Layer 6 of a small transformer language model trained on English Wikipedia (15 layers, counted from 0, width 96).
A neuron's activation on a vector x is SiLU(gate . x) times (in . x), where the dot is the dot product.

Input weights of the MLP neurons that the questions are about. A number n stands for (n - 500) times 0.0017.
n3 gate: 531 390 386 364 477 481 726 507 330 416 500 472 285 534 414 562 736 253 508 466 589 343 278 511 714 599 620 496 752 500 366 480 674 598 474 546 379 466 544 532 701 664 771 687 556 539 526 572 620 515 405 415 401 527 620 656 357 383 349 408 601 713 552 353 474 518 575 572 561 459 534 721 416 492 519 347 473 419 542 537 647 388 598 481 550 302 706 713 448 493 843 347 185 403 514 572
n17 gate: 578 347 461 592 468 583 431 594 791 566 276 347 457 365 526 630 473 424 516 264 331 504 578 543 582 376 649 500 504 385 769 167 658 350 492 222 721 608 702 443 492 659 446 364 496 529 519 593 579 481 411 291 678 401 561 746 646 414 480 631 394 314 420 500 341 429 548 481 597 273 446 717 641 479 558 679 415 496 523 429 592 802 527 678 758 462 635 528 538 572 581 383 592 549 562 515
n27 gate: 496 546 739 449 516 443 587 481 355 675 635 155 207 540 547 241 435 606 394 426 569 640 551 648 488 624 355 504 702 618 572 401 654 405 547 734 887 321 720 658 452 488 396 492 395 680 399 623 464 492 324 719 520 663 370 508 484 416 646 550 574 441 496 496 516 204 434 456 504 449 500 476 534 609 425 590 551 650 544 492 737 561 642 614 709 465 618 504 276 621 671 360 418 762 440 682
n32 gate: 420 373 549 440 686 696 530 368 603 376 583 547 561 440 415 523 695 548 523 530 638 477 516 454 553 421 641 540 540 361 519 449 538 373 780 601 548 225 465 630 661 467 489 610 566 557 750 602 584 708 428 739 436 515 519 307 511 333 642 427 548 544 822 376 297 504 578 391 287 386 272 649 196 438 586 314 436 496 511 434 522 703 254 677 584 511 388 343 518 459 417 545 313 528 511 583
n38 gate: 555 411 412 454 470 530 786 418 491 710 282 334 614 504 373 504 376 471 500 397 380 525 313 454 572 744 388 623 410 521 462 831 684 538 500 613 806 659 298 557 602 397 513 774 467 373 627 639 590 521 837 482 412 453 272 586 654 318 188 423 615 212 479 464 298 472 687 659 335 500 500 434 552 555 633 344 203 585 581 581 421 641 587 487 470 372 375 462 577 714 656 356 418 661 686 655
n49 gate: 222 529 526 530 557 649 559 420 430 345 290 590 274 423 672 745 552 732 684 775 491 487 860 396 189 194 419 689 362 228 509 692 556 355 619 453 686 371 455 487 596 361 340 414 395 370 739 577 404 496 228 582 522 386 492 645 334 417 410 633 643 517 386 566 593 670 384 667 509 378 406 733 479 382 364 332 453 450 409 579 449 487 611 658 300 441 514 596 442 732 552 370 673 345 687 457
n50 gate: 548 338 258 483 398 500 385 513 364 629 440 406 448 672 386 425 443 530 452 508 579 574 569 600 613 587 572 500 698 729 496 263 427 539 270 599 500 560 383 834 614 652 552 548 450 675 369 94 518 297 483 432 556 690 270 257 430 508 644 554 572 259 729 421 568 137 746 388 635 162 239 377 512 609 423 309 354 571 396 162 551 395 402 553 478 589 326 452 454 483 452 630 353 601 419 603
n54 gate: 227 511 550 436 477 465 466 300 307 237 732 500 473 310 496 620 523 373 516 316 601 416 423 580 328 401 635 615 578 321 561 630 511 557 376 489 705 409 560 568 685 429 263 584 467 586 474 702 423 630 615 782 569 784 680 305 423 555 767 382 466 395 335 746 362 331 599 576 473 515 640 519 606 433 458 610 530 588 400 574 496 678 466 473 342 459 399 368 688 437 443 450 575 528 705 527
n59 gate: 590 590 492 456 554 583 653 191 640 228 561 504 582 427 595 554 446 412 637 532 430 611 431 324 308 447 588 524 290 517 565 765 621 641 822 703 569 382 725 462 475 361 635 639 623 649 409 671 500 557 410 375 756 267 584 387 194 394 470 543 643 452 444 433 516 241 306 662 525 397 573 496 453 571 577 437 476 759 356 610 654 484 536 641 463 297 375 517 741 544 410 598 462 275 726 532
n62 gate: 628 443 559 476 699 331 269 311 604 385 405 508 584 733 620 629 600 88 310 578 472 556 307 604 436 444 391 550 531 310 381 570 433 366 570 689 709 642 409 235 468 515 707 611 646 548 639 670 262 381 806 584 730 488 379 411 552 393 620 508 388 613 348 447 636 458 647 488 372 450 496 574 538 461 724 439 587 618 240 489 516 448 390 427 532 469 769 311 538 442 456 500 402 382 526 468
n74 gate: 311 525 474 489 354 691 544 464 496 474 433 566 519 321 628 656 428 426 546 463 352 662 373 553 342 605 382 555 507 427 240 368 377 247 752 515 579 466 473 469 728 683 368 564 609 613 412 579 287 245 556 488 493 538 422 730 489 612 614 500 441 364 482 305 478 558 481 448 417 606 600 179 579 183 571 612 560 648 360 511 385 667 400 431 757 339 496 382 409 434 590 406 577 333 595 589
n77 gate: 273 390 543 441 597 367 336 492 400 721 465 294 675 590 627 540 536 500 520 628 123 476 303 635 452 393 414 508 650 532 440 655 327 430 531 500 633 500 372 240 436 554 306 492 654 478 357 654 303 445 631 387 449 698 601 273 504 538 603 469 523 415 244 801 485 656 610 771 564 840 555 403 477 444 508 281 476 443 619 462 394 640 441 528 572 581 391 685 305 539 654 460 512 362 485 610
n83 gate: 577 382 479 429 483 470 446 504 380 500 504 443 470 265 323 384 697 707 397 678 560 449 589 242 690 559 674 541 488 350 458 709 567 425 708 433 584 534 632 623 351 549 530 542 152 631 401 416 406 534 724 683 601 483 749 556 487 654 562 410 463 624 182 565 665 435 870 270 432 644 600 517 670 523 730 812 374 618 271 606 492 696 429 625 585 611 482 419 516 566 234 538 600 527 532 794
n88 gate: 800 378 567 527 537 669 734 496 388 587 397 582 556 500 504 367 392 492 411 337 588 584 634 405 635 643 718 427 481 702 277 439 665 810 582 516 341 630 690 393 412 171 464 397 492 411 546 559 576 698 647 596 322 439 481 386 408 302 558 381 550 457 329 538 748 324 615 681 424 477 578 309 553 413 669 313 331 607 400 561 367 544 215 528 648 558 437 436 561 574 512 285 623 664 530 492
n107 gate: 441 631 656 369 448 405 319 227 295 426 248 516 551 620 435 603 689 408 552 523 192 700 578 535 500 430 435 185 595 607 535 270 709 461 404 473 496 376 293 325 394 698 398 707 614 522 508 481 540 313 598 537 687 496 488 616 484 526 589 553 492 389 557 519 664 466 794 678 794 553 589 492 392 427 550 772 519 590 610 609 651 551 431 595 363 477 607 326 349 519 481 355 484 434 361 407
n134 gate: 410 380 525 384 412 399 391 289 695 482 727 700 586 680 649 554 536 333 601 647 366 493 628 614 446 653 598 351 434 471 532 331 560 352 353 521 395 429 552 663 543 781 696 525 728 590 386 582 500 550 493 436 660 362 574 551 486 592 311 490 577 563 483 548 493 514 581 514 636 451 782 490 578 531 718 467 528 623 339 655 437 464 662 725 457 312 413 565 400 570 447 539 617 459 383 369
n135 gate: 821 351 440 414 558 596 720 441 308 364 590 614 527 447 459 535 504 400 531 292 646 644 456 565 451 424 563 559 423 377 390 457 485 444 507 590 552 368 591 409 469 515 508 329 588 521 367 489 335 538 451 847 591 758 224 407 442 504 449 280 493 341 485 522 670 318 473 500 511 430 448 415 594 616 429 372 541 824 420 599 463 175 384 650 557 567 372 515 533 840 409 553 586 668 375 474
n145 gate: 546 475 530 608 527 423 470 229 603 575 605 445 511 361 478 477 382 400 389 360 363 598 297 666 451 368 355 379 397 304 315 317 466 493 537 541 540 609 818 618 664 500 474 711 518 468 658 545 359 858 613 436 361 415 626 319 435 493 535 555 445 600 496 489 655 529 543 328 579 555 623 371 558 413 407 554 530 507 477 478 560 229 690 373 451 765 655 531 649 596 357 764 314 512 337 361
n179 gate: 671 504 633 504 678 636 351 556 432 567 447 926 738 597 756 405 311 509 690 592 527 648 575 106 393 531 640 504 708 858 634 698 540 491 346 668 566 735 444 807 559 639 437 460 582 638 535 264 495 638 540 702 642 237 373 737 545 363 365 500 639 722 513 470 727 504 643 664 446 383 429 391 649 671 615 633 504 573 554 659 535 455 548 396 810 578 486 261 612 369 633 643 449 495 471 628
n3 in: 441 522 500 573 385 421 527 583 484 454 562 347 578 415 685 551 351 546 354 257 484 838 643 512 426 566 649 274 579 453 395 684 385 251 427 542 292 465 460 359 457 602 570 593 564 820 496 573 276 368 380 541 303 753 405 579 343 630 759 388 538 564 686 392 629 649 496 423 671 281 527 413 545 542 316 452 327 563 449 373 630 406 336 571 621 390 594 626 451 409 403 605 408 402 536 273
n17 in: 555 538 388 475 685 577 511 742 460 554 460 433 573 496 405 522 562 394 419 334 580 601 374 580 547 623 504 496 532 471 511 545 389 354 610 468 846 407 564 688 500 574 388 561 619 683 560 543 357 525 511 420 187 408 482 563 244 424 297 392 433 355 489 656 341 403 537 532 489 518 554 401 642 389 464 607 386 507 620 295 464 402 667 317 496 324 687 792 629 690 511 392 292 718 442 482
n27 in: 414 368 278 456 523 553 635 313 620 629 648 674 332 511 254 572 297 384 383 500 327 552 633 560 496 804 540 698 374 308 325 278 647 397 577 555 676 600 496 512 631 330 537 515 493 535 662 408 628 526 496 637 629 564 226 246 534 496 585 464 565 573 420 429 485 618 385 345 511 496 375 507 408 565 317 462 511 275 590 604 654 376 467 519 556 442 673 429 511 674 596 251 550 567 483 463
n32 in: 317 354 631 520 586 408 400 690 555 470 453 489 541 403 303 384 708 523 497 692 531 493 525 466 679 342 454 569 526 558 297 528 577 463 676 584 560 416 591 391 497 523 628 487 441 323 648 554 719 641 604 273 527 335 364 510 456 461 728 660 721 431 622 309 480 474 451 396 392 490 420 513 490 555 553 300 570 539 578 607 433 425 291 407 578 470 660 691 559 484 473 625 562 575 367 620
n38 in: 348 544 427 528 425 646 535 391 776 629 437 536 585 364 380 532 450 620 507 304 351 532 619 634 496 339 500 391 670 536 574 84 319 448 562 375 419 343 438 387 408 493 553 595 582 796 445 423 312 539 475 504 486 703 600 432 521 564 463 436 476 685 503 537 404 524 641 455 437 343 542 524 242 492 483 611 691 203 578 466 562 550 531 432 521 575 570 546 547 445 486 377 330 504 540 382
n49 in: 537 426 468 348 587 780 460 358 328 528 690 416 708 613 330 471 541 524 471 345 615 508 401 472 309 553 556 264 331 648 252 676 612 500 468 725 278 234 470 639 435 322 589 666 508 561 528 544 742 439 662 256 516 616 596 537 426 372 669 433 694 528 496 426 401 617 437 400 362 737 528 417 589 682 600 417 508 644 537 703 624 783 384 591 594 492 641 422 602 587 354 606 659 444 409 146
n50 in: 305 373 710 408 548 485 549 688 334 386 514 470 421 521 629 638 565 398 555 514 591 579 368 439 342 529 511 684 486 318 235 533 234 525 694 599 319 635 749 578 757 535 414 396 441 631 521 550 612 471 521 624 514 602 440 595 471 569 418 583 413 514 605 352 514 348 212 486 536 273 726 542 579 465 500 460 681 648 529 535 532 652 444 664 572 406 334 431 362 507 454 640 655 621 513 457
n54 in: 340 656 549 476 493 511 615 548 703 612 486 394 823 514 555 564 147 590 482 376 425 383 686 670 662 620 365 644 623 371 320 525 486 364 493 559 563 539 265 544 514 579 581 743 500 639 497 528 604 486 535 522 451 439 410 428 632 720 610 483 800 555 572 568 497 690 329 448 514 552 632 493 534 423 434 630 434 497 369 459 570 482 302 385 631 431 597 436 565 583 602 302 594 459 517 573
n59 in: 624 538 436 575 345 658 194 589 617 456 290 570 328 563 516 726 581 445 399 285 464 272 551 129 588 564 563 709 585 484 444 459 595 658 578 449 525 417 384 376 399 213 596 635 488 631 558 675 375 520 528 630 282 569 461 354 560 397 301 550 547 457 644 569 558 431 635 342 696 741 354 492 420 692 417 627 393 695 728 550 433 367 465 484 620 251 450 665 469 492 305 496 336 416 627 658
n62 in: 399 514 496 493 336 424 567 635 377 525 390 426 489 581 302 348 424 451 456 269 457 586 489 378 379 596 412 652 362 330 350 552 694 274 788 475 545 507 404 559 367 451 511 464 438 614 195 688 475 361 521 466 564 533 637 700 836 435 552 552 406 312 409 390 347 476 445 564 582 517 521 301 514 449 493 624 327 428 375 359 518 543 472 620 471 476 466 540 400 483 368 357 647 342 530 291
n74 in: 593 526 523 496 327 438 500 440 477 431 313 436 527 374 765 543 667 365 699 470 391 558 614 746 412 634 587 653 515 324 750 718 394 629 311 275 419 618 416 500 496 758 362 400 504 439 466 607 426 450 488 399 626 633 568 257 418 610 380 611 328 642 635 426 515 338 749 470 273 257 561 602 434 450 458 716 511 467 296 611 454 601 625 707 346 612 549 597 411 635 462 381 338 468 403 504
n77 in: 712 412 416 489 625 419 718 633 612 458 428 476 846 481 589 454 226 567 457 646 519 427 637 634 443 546 643 649 303 527 542 677 614 277 639 500 367 606 238 548 369 526 500 317 633 600 660 485 647 408 588 657 538 344 556 559 485 584 588 411 310 459 481 419 563 691 488 246 542 560 360 575 573 634 576 555 549 522 665 507 723 643 372 446 481 343 302 469 589 291 260 446 752 496 522 371
n83 in: 612 600 615 340 417 656 296 340 488 523 397 508 515 321 496 706 469 647 504 304 438 446 735 338 385 669 572 399 653 480 358 377 492 363 311 538 512 729 412 540 682 534 350 581 336 320 612 565 531 535 573 379 883 598 428 206 632 320 372 545 496 691 350 467 661 485 686 359 546 515 424 368 213 513 606 547 424 629 585 685 637 566 519 492 461 406 386 543 507 466 489 331 599 394 529 363
n88 in: 275 561 366 541 557 610 287 576 572 481 552 380 339 359 467 443 255 587 477 642 225 463 339 399 571 373 474 344 276 580 414 485 411 559 562 637 378 615 733 504 406 485 433 522 796 434 797 411 443 340 344 567 533 583 485 313 394 546 721 471 576 482 453 525 387 554 596 504 627 275 570 518 368 630 540 324 356 536 448 737 448 500 555 466 466 391 299 153 432 525 444 466 362 551 553 426
n107 in: 620 490 553 577 554 482 427 732 493 605 405 551 546 724 490 578 383 438 439 634 646 313 440 669 556 314 476 473 432 554 493 544 367 566 483 448 633 388 771 434 578 651 588 141 435 328 479 588 233 570 669 463 633 636 417 421 486 540 434 480 720 562 514 571 411 351 591 699 323 349 552 500 426 392 503 576 441 740 277 442 531 440 479 536 642 421 392 621 463 613 553 578 337 552 497 671
n134 in: 392 493 539 373 643 507 500 510 536 368 642 589 554 365 629 485 583 426 300 423 355 425 341 611 464 700 426 632 677 627 640 378 670 358 257 670 515 258 500 634 442 493 496 475 431 490 396 536 674 668 489 330 425 609 479 632 366 497 474 604 322 455 335 448 192 486 736 390 378 395 638 395 521 653 670 526 532 534 471 327 472 392 514 485 327 437 598 623 372 657 372 590 471 504 571 255
n135 in: 678 482 630 508 532 457 727 493 376 450 469 568 515 626 384 613 411 541 539 670 395 91 508 693 569 535 481 556 481 637 404 611 519 599 640 595 593 393 376 484 376 354 612 662 537 543 526 25 839 469 723 516 554 418 542 787 695 655 540 418 515 425 609 566 338 470 627 576 654 781 580 443 478 403 466 468 595 478 655 404 363 395 508 387 659 365 451 465 455 432 665 358 464 504 395 481
n145 in: 518 423 412 159 684 470 720 450 522 536 675 355 408 493 400 481 304 615 366 507 493 412 334 640 749 379 702 450 500 344 357 470 456 587 327 551 427 536 553 458 600 329 661 540 472 510 521 401 530 489 452 346 566 750 367 706 537 423 489 496 428 568 704 542 529 652 515 500 529 400 496 417 412 789 337 549 500 528 544 662 420 437 392 526 868 647 779 645 525 289 551 474 508 589 548 496
n179 in: 617 483 496 579 478 364 711 422 573 348 413 508 591 284 493 592 621 738 515 326 379 394 258 544 729 558 639 588 426 703 511 537 532 299 675 255 531 402 402 606 625 472 369 667 493 527 313 529 504 442 736 469 703 530 304 496 588 542 587 381 557 550 358 490 575 353 500 558 504 567 428 418 705 464 575 437 522 364 547 525 565 588 650 504 390 330 481 526 472 340 529 318 339 761 247 406

Each question shows a token from some text and the vector x that enters the MLP there. A number n stands for (n - 500) times 0.0053.

"ap": 481 526 609 649 391 447 499 447 474 449 653 385 594 543 642 470 487 654 328 562 479 455 472 438 562 432 374 274 487 689 369 709 535 541 403 445 524 479 565 273 429 584 427 531 440 439 328 429 609 315 325 566 531 411 414 520 556 403 263 551 570 733 382 603 478 474 523 467 186 612 446 573 268 363 569 568 614 445 624 587 640 501 414 491 426 392 376 616 313 385 440 504 269 483 608 403
Which two neurons fire most, strongest first? n107, n17

"ely": 380 675 570 425 491 457 435 563 682 323 388 401 646 206 512 332 540 506 242 611 573 522 582 487 547 685 698 587 299 530 564 698 427 495 624 484 396 573 437 510 449 633 579 440 467 465 331 488 528 339 517 505 561 433 441 432 468 669 388 474 494 478 497 432 409 504 339 491 276 453 673 360 486 246 582 381 480 417 572 463 354 465 436 417 523 653 484 461 484 423 360 424 414 430 220 523
The neuron with the highest activation: n74

" first": 473 636 481 624 540 422 470 739 600 403 464 347 579 264 174 475 579 434 304 588 563 362 442 538 438 492 533 639 360 576 449 526 345 579 611 397 377 595 414 399 448 662 565 432 469 660 612 496 588 420 515 604 604 415 404 450 480 501 403 544 467 350 633 464 273 638 437 384 360 475 610 430 504 320 434 565 475 387 759 557 328 717 591 591 375 444 561 619 602 477 348 425 596 609 525 574
Which three neurons fire most, strongest first? n17, n32, n38

" since": 599 425 407 453 264 446 325 479 677 605 595 493 549 415 464 480 503 504 355 664 575 472 415 449 532 453 513 525 401 452 506 651 473 477 419 428 291 622 519 481 457 535 508 362 397 638 679 624 540 392 558 627 601 496 498 415 614 603 425 571 535 538 719 560 226 497 192 408 397 431 614 366 717 356 511 559 445 596 559 422 460 676 422 640 264 632 590 608 528 460 515 430 436 400 559 578
Which neuron fires most, and how strongly? n135, at about 0.48

" the": 526 378 526 503 558 571 328 506 574 434 402 446 333 270 506 461 418 636 360 583 495 445 439 583 531 549 483 532 436 463 456 563 488 729 604 493 355 534 368 402 497 511 481 298 650 515 617 477 540 461 550 594 526 454 544 288 456 484 415 507 396 502 449 528 427 526 476 575 439 455 512 210 549 235 469 515 517 573 484 566 456 293 417 688 445 398 719 627 541 375 603 448 601 511 464 358
The neuron with the highest activation: n88

" w": 499 587 446 537 572 566 511 844 394 357 571 468 534 475 559 520 506 387 344 552 739 494 445 533 639 424 468 652 371 456 573 577 377 546 561 526 351 565 500 653 552 538 398 388 525 627 561 277 327 317 452 535 514 517 348 463 680 556 298 526 551 508 519 544 262 592 345 506 192 667 442 518 608 414 447 562 320 732 687 561 588 506 517 621 573 577 611 599 409 422 547 596 587 502 469 596
Which neuron fires most, and how strongly? n134, at about 0.28

" d": 591 462 231 481 546 583 334 606 587 449 611 504 480 506 443 487 611 381 504 473 658 420 429 432 509 220 430 469 440 417 642 551 501 649 424 606 316 556 619 475 535 528 210 536 401 485 483 625 590 443 580 652 580 402 299 497 702 711 348 559 432 486 475 549 467 615 287 557 324 490 444 488 591 337 482 610 386 548 592 526 545 472 524 524 554 416 712 441 359 421 429 673 552 459 345 530
Which neuron fires most, and how strongly? n38, at about 0.54

" are": 560 528 434 374 664 541 434 680 580 368 525 428 566 568 460 351 320 462 346 593 612 581 409 421 440 686 431 533 377 577 533 418 401 498 647 447 419 579 443 429 429 501 444 377 460 562 444 352 608 406 610 453 662 419 452 473 287 479 163 506 404 409 584 367 410 456 513 412 435 385 756 361 599 258 664 425 459 440 620 331 472 538 503 468 502 511 606 533 432 349 406 372 512 536 437 534
Which neuron fires most, and how strongly? n50, at about 1.3

"b": 501 490 504 516 317 525 576 477 622 394 739 458 499 615 376 545 465 730 547 614 410 655 363 370 590 489 402 526 556 351 486 581 589 424 653 383 405 440 475 403 463 394 317 665 324 292 361 526 574 450 442 523 525 603 328 411 513 301 401 611 731 478 644 515 177 487 504 555 338 468 479 572 443 482 534 621 637 570 748 601 337 291 273 628 321 497 520 512 415 559 456 531 589 479 498 488
Which two neurons fire most, strongest first? n32, n49

"und": 525 570 477 506 465 463 424 695 664 405 583 497 667 431 434 571 410 428 454 506 526 535 369 380 430 400 434 438 362 541 558 583 585 547 523 415 403 302 551 456 541 453 461 591 333 435 433 565 493 350 369 870 659 511 507 483 495 676 404 482 485 407 743 609 473 723 549 544 360 562 582 516 393 323 447 746 572 773 416 586 467 343 654 530 491 551 372 486 320 362 336 534 413 478 476 551
Which two neurons fire most, strongest first? n107, n59

" us": 529 563 554 542 561 503 370 687 452 410 564 497 547 369 658 474 462 506 351 573 375 502 439 348 499 547 444 444 440 621 457 545 478 577 350 393 406 639 592 504 552 346 356 398 396 550 563 491 587 283 726 602 564 757 289 523 514 469 380 590 465 585 515 559 458 483 463 361 290 421 475 594 529 194 725 453 356 371 590 401 560 443 588 509 441 696 590 524 577 432 665 559 649 501 466 371
The neuron with the highest activation: n179

"a": 682 586 563 443 339 547 525 442 643 538 504 329 447 690 644 475 376 679 601 515 553 651 452 483 439 452 537 340 368 478 502 613 288 611 404 540 406 403 410 394 407 484 430 436 354 346 538 580 617 518 546 442 548 712 330 405 492 553 518 560 525 656 477 494 272 485 277 728 318 463 726 584 566 336 627 291 603 554 593 637 342 432 487 706 549 479 583 643 497 442 379 439 606 528 502 547
The neuron with the highest activation: n49

" would": 553 671 446 312 411 508 310 591 681 530 444 448 496 463 361 520 546 416 413 557 659 478 334 373 482 464 596 498 289 407 515 529 498 437 614 461 284 502 515 507 533 434 482 265 291 654 443 567 586 328 564 543 452 438 554 399 415 628 414 590 294 397 721 369 318 520 324 503 536 463 482 321 566 372 678 452 470 426 650 580 359 542 657 551 370 684 512 524 464 472 401 524 504 474 369 522
Which two neurons fire most, strongest first? n54, n135

"h": 451 517 553 531 461 488 231 546 693 480 593 533 575 433 250 405 547 632 492 385 587 583 412 630 619 558 516 552 389 532 608 538 392 570 563 411 304 398 510 449 585 412 494 416 544 415 472 343 430 298 392 387 381 454 500 533 504 807 380 604 477 634 486 505 261 447 558 674 496 627 525 605 389 295 577 455 435 690 684 582 450 241 498 498 628 502 478 525 464 633 513 373 560 617 661 462
The neuron with the highest activation: n83

"arn": 637 446 548 425 508 397 484 606 723 350 647 425 456 435 566 414 383 346 437 393 426 618 474 585 582 304 494 308 375 538 448 503 511 521 720 443 424 592 508 643 601 351 397 653 435 452 229 493 608 358 440 635 523 491 559 447 511 298 359 587 415 341 505 659 288 564 639 623 400 623 494 576 510 284 444 683 525 663 561 460 491 531 459 689 381 475 417 442 459 709 284 501 428 469 513 560
Which three neurons fire most, strongest first? n17, n59, n3

"l": 585 867 589 462 363 389 359 639 520 495 458 475 510 455 570 405 369 596 641 587 377 643 441 484 564 583 586 486 612 448 532 535 551 367 492 421 386 283 545 471 491 421 144 638 418 317 343 510 519 306 469 604 697 456 386 496 529 598 371 738 514 621 485 639 332 633 528 728 329 487 448 584 484 453 516 606 422 517 578 673 696 522 521 523 513 486 519 509 344 542 551 411 491 524 313 568
Which three neurons fire most, strongest first? n179, n107, n74

" a": 540 437 356 523 625 557 311 538 521 511 403 528 485 352 449 498 456 564 408 515 602 624 368 503 548 516 602 340 291 442 537 342 558 622 543 438 313 503 442 491 390 694 594 419 493 568 519 480 479 317 427 665 529 581 369 413 527 416 438 518 508 456 318 479 381 534 454 545 428 506 491 363 524 287 542 540 403 407 588 592 279 571 388 563 439 448 843 557 390 395 372 444 690 387 397 371
Which three neurons fire most, strongest first? n88, n62, n54

" pre": 537 551 503 487 528 567 518 654 459 387 634 621 515 533 539 612 512 362 367 609 511 577 353 500 429 625 570 659 517 475 601 465 693 675 415 458 406 256 607 378 579 563 326 549 644 540 623 527 618 285 498 587 635 545 509 495 622 416 153 624 416 427 456 592 347 402 208 410 427 551 494 389 659 523 384 471 541 469 762 353 404 526 737 534 689 409 608 529 507 476 504 404 464 423 311 472
Which neuron fires most, and how strongly? n17, at about 1.9

"==": 587 718 455 491 542 415 549 445 485 436 669 337 457 617 401 437 292 550 296 556 427 523 491 404 428 567 333 432 427 409 534 412 496 403 453 366 359 450 358 597 430 317 479 470 499 681 293 553 580 535 522 604 609 429 307 511 609 416 424 458 414 465 582 454 399 657 249 434 561 565 743 512 496 297 724 647 532 322 533 446 553 571 325 533 522 619 715 512 488 617 768 404 561 463 457 432
The neuron with the highest activation: n27

" in": 521 482 670 330 376 544 471 478 549 449 603 587 467 515 650 464 306 449 290 547 410 645 303 425 456 558 597 521 451 515 551 541 425 427 456 554 246 449 435 424 643 401 450 521 519 632 390 557 613 266 680 571 412 471 523 408 532 534 309 574 548 584 608 475 344 380 464 508 412 430 622 233 557 408 458 514 451 555 415 519 438 570 408 501 454 588 696 652 493 425 341 497 642 522 346 615
Which three neurons fire most, strongest first? n74, n134, n62

"ct": 602 578 463 449 581 562 554 543 615 400 636 477 670 500 351 496 569 517 451 483 425 526 561 453 516 724 619 465 502 416 684 528 464 363 730 415 400 467 494 469 346 500 562 511 376 364 306 483 536 367 538 569 508 632 410 411 438 674 498 740 469 615 607 552 391 677 484 651 304 413 645 478 363 235 436 498 612 606 637 484 725 391 711 568 398 479 493 559 486 625 561 471 746 532 402 402
Which three neurons fire most, strongest first? n134, n88, n145

" there": 476 665 478 492 555 437 484 602 433 569 425 557 644 558 402 556 336 441 256 494 401 573 325 477 580 497 510 540 511 384 546 488 659 591 526 411 380 503 551 592 578 303 266 381 419 621 525 622 605 422 705 559 517 653 397 418 657 723 447 675 604 512 366 545 357 419 313 457 367 590 614 468 589 300 635 533 408 640 592 284 517 596 656 531 478 410 555 681 568 574 589 591 488 466 537 337
Which two neurons fire most, strongest first? n54, n17

"s": 478 484 581 474 337 438 455 718 554 468 511 609 649 409 177 471 514 257 380 305 435 626 380 400 582 427 451 582 335 379 620 508 446 530 491 414 459 471 330 534 333 435 266 325 529 576 475 377 518 364 355 502 643 560 429 530 615 434 508 515 521 627 446 478 530 491 344 511 348 597 653 489 537 246 739 541 396 427 403 460 451 511 504 640 531 567 462 559 466 457 340 342 501 464 264 514
Which neuron fires most, and how strongly? n74, at about 1

"ually": 493 626 501 531 563 507 430 523 627 379 531 427 590 332 584 424 385 478 313 557 497 529 473 375 570 800 598 575 297 574 540 576 339 441 592 510 441 558 394 588 472 483 445 338 458 681 474 420 637 296 571 533 598 525 493 503 365 425 213 485 510 488 600 483 443 426 521 392 396 341 692 391 671 193 490 325 514 576 513 443 468 518 397 460 473 567 518 550 517 445 318 351 495 564 309 510
Which neuron fires most, and how strongly? n50, at about 1.9

"ited": 639 538 636 542 487 533 473 535 414 444 424 388 568 412 436 514 577 483 463 481 294 531 357 476 557 576 404 486 361 495 572 560 480 334 535 518 391 247 335 504 483 569 542 350 320 322 359 542 650 453 578 618 530 609 333 468 662 661 449 494 391 545 359 415 354 563 600 495 313 474 804 360 428 260 455 515 524 386 488 362 438 559 679 576 540 596 551 517 503 534 531 459 582 495 251 348
The neuron with the highest activation: n74

"ater": 676 423 554 431 369 498 362 594 541 357 653 459 619 625 358 542 477 450 490 479 432 560 474 201 673 742 601 496 328 562 598 510 428 539 439 424 476 396 488 482 498 594 470 519 528 465 306 704 498 349 545 601 451 504 557 420 616 799 357 662 550 438 497 515 355 479 440 460 384 680 651 641 441 307 286 511 537 573 575 492 302 210 753 455 601 490 517 613 499 436 343 540 558 469 521 434
Which neuron fires most, and how strongly? n88, at about 0.33

"tern": 424 456 379 628 417 579 371 602 724 330 731 502 484 409 575 455 445 619 357 579 427 645 418 451 685 491 594 374 579 420 543 767 472 497 612 478 378 396 546 390 638 407 448 561 427 667 397 456 646 593 455 495 451 299 607 536 452 349 338 654 530 547 617 365 425 430 437 561 319 474 523 406 327 360 552 491 468 658 635 441 728 305 440 507 614 407 364 517 389 503 546 574 606 410 197 618
Which neuron fires most, and how strongly? n32, at about 3.9

"ran": 530 490 622 484 389 325 440 658 684 462 657 547 627 588 477 379 359 558 527 542 534 457 464 346 573 360 438 245 563 391 417 436 441 404 402 384 314 431 603 456 713 470 451 693 526 581 602 309 653 439 473 498 520 493 268 366 563 253 489 581 500 511 504 468 415 630 517 467 393 520 391 472 576 357 494 501 615 652 681 455 520 351 543 479 510 812 496 547 709 504 417 403 495 512 309 625
The neuron with the highest activation: n145

"ted": 594 491 669 551 562 435 517 827 466 388 476 472 468 295 261 559 741 473 579 510 438 484 531 499 534 432 535 314 353 492 503 543 354 421 639 576 374 330 363 490 528 607 589 365 444 481 418 483 576 363 618 595 478 550 291 522 559 511 298 629 674 465 340 384 406 747 649 499 358 503 656 520 487 329 345 614 450 543 609 505 386 479 706 624 635 528 538 559 588 477 425 357 538 453 413 341
The neuron with the highest activation: n107

" al": 550 406 568 552 540 488 386 451 738 478 388 485 711 517 624 624 454 569 586 585 515 449 348 404 466 355 490 477 482 578 690 551 470 478 410 542 277 591 411 352 434 420 451 620 570 478 541 527 586 258 533 604 510 490 305 478 580 632 264 476 696 578 301 466 307 255 380 502 423 473 525 511 613 356 517 501 253 569 711 525 468 463 420 396 403 644 641 505 603 446 587 593 483 563 383 573
The neuron with the highest activation: n179

" re": 392 590 518 546 538 650 585 487 516 511 599 466 503 621 532 444 403 433 414 498 602 453 388 355 649 421 588 484 477 549 453 541 476 539 514 533 346 563 577 403 473 464 494 532 384 721 611 682 631 551 479 506 611 573 390 497 637 707 380 585 525 500 603 466 311 335 92 369 447 463 391 524 590 361 471 570 286 496 788 478 541 491 759 580 533 395 597 624 385 399 656 416 409 262 320 503
Which three neurons fire most, strongest first? n3, n27, n59

" met": 636 638 489 541 542 597 529 811 543 340 579 395 543 533 578 454 456 550 345 523 435 441 431 383 588 318 424 326 333 537 409 608 426 553 565 493 363 515 562 426 579 489 697 444 607 578 474 640 466 392 483 616 493 515 487 486 622 733 176 590 487 605 592 516 374 607 495 455 357 251 438 413 522 332 636 529 268 640 497 320 459 355 477 449 604 565 499 621 297 401 573 633 488 514 531 374
Which two neurons fire most, strongest first? n27, n83

"or": 610 520 510 645 365 424 424 546 664 328 491 207 422 480 383 446 585 679 385 344 446 563 578 505 402 336 745 240 303 519 485 570 477 751 490 513 451 517 382 456 685 501 552 428 752 467 442 516 500 553 397 475 476 475 401 388 538 499 435 641 437 655 384 421 444 500 326 350 397 503 498 513 624 410 380 554 793 510 684 315 541 441 596 408 457 567 537 564 589 427 502 581 618 419 348 550
The neuron with the highest activation: n134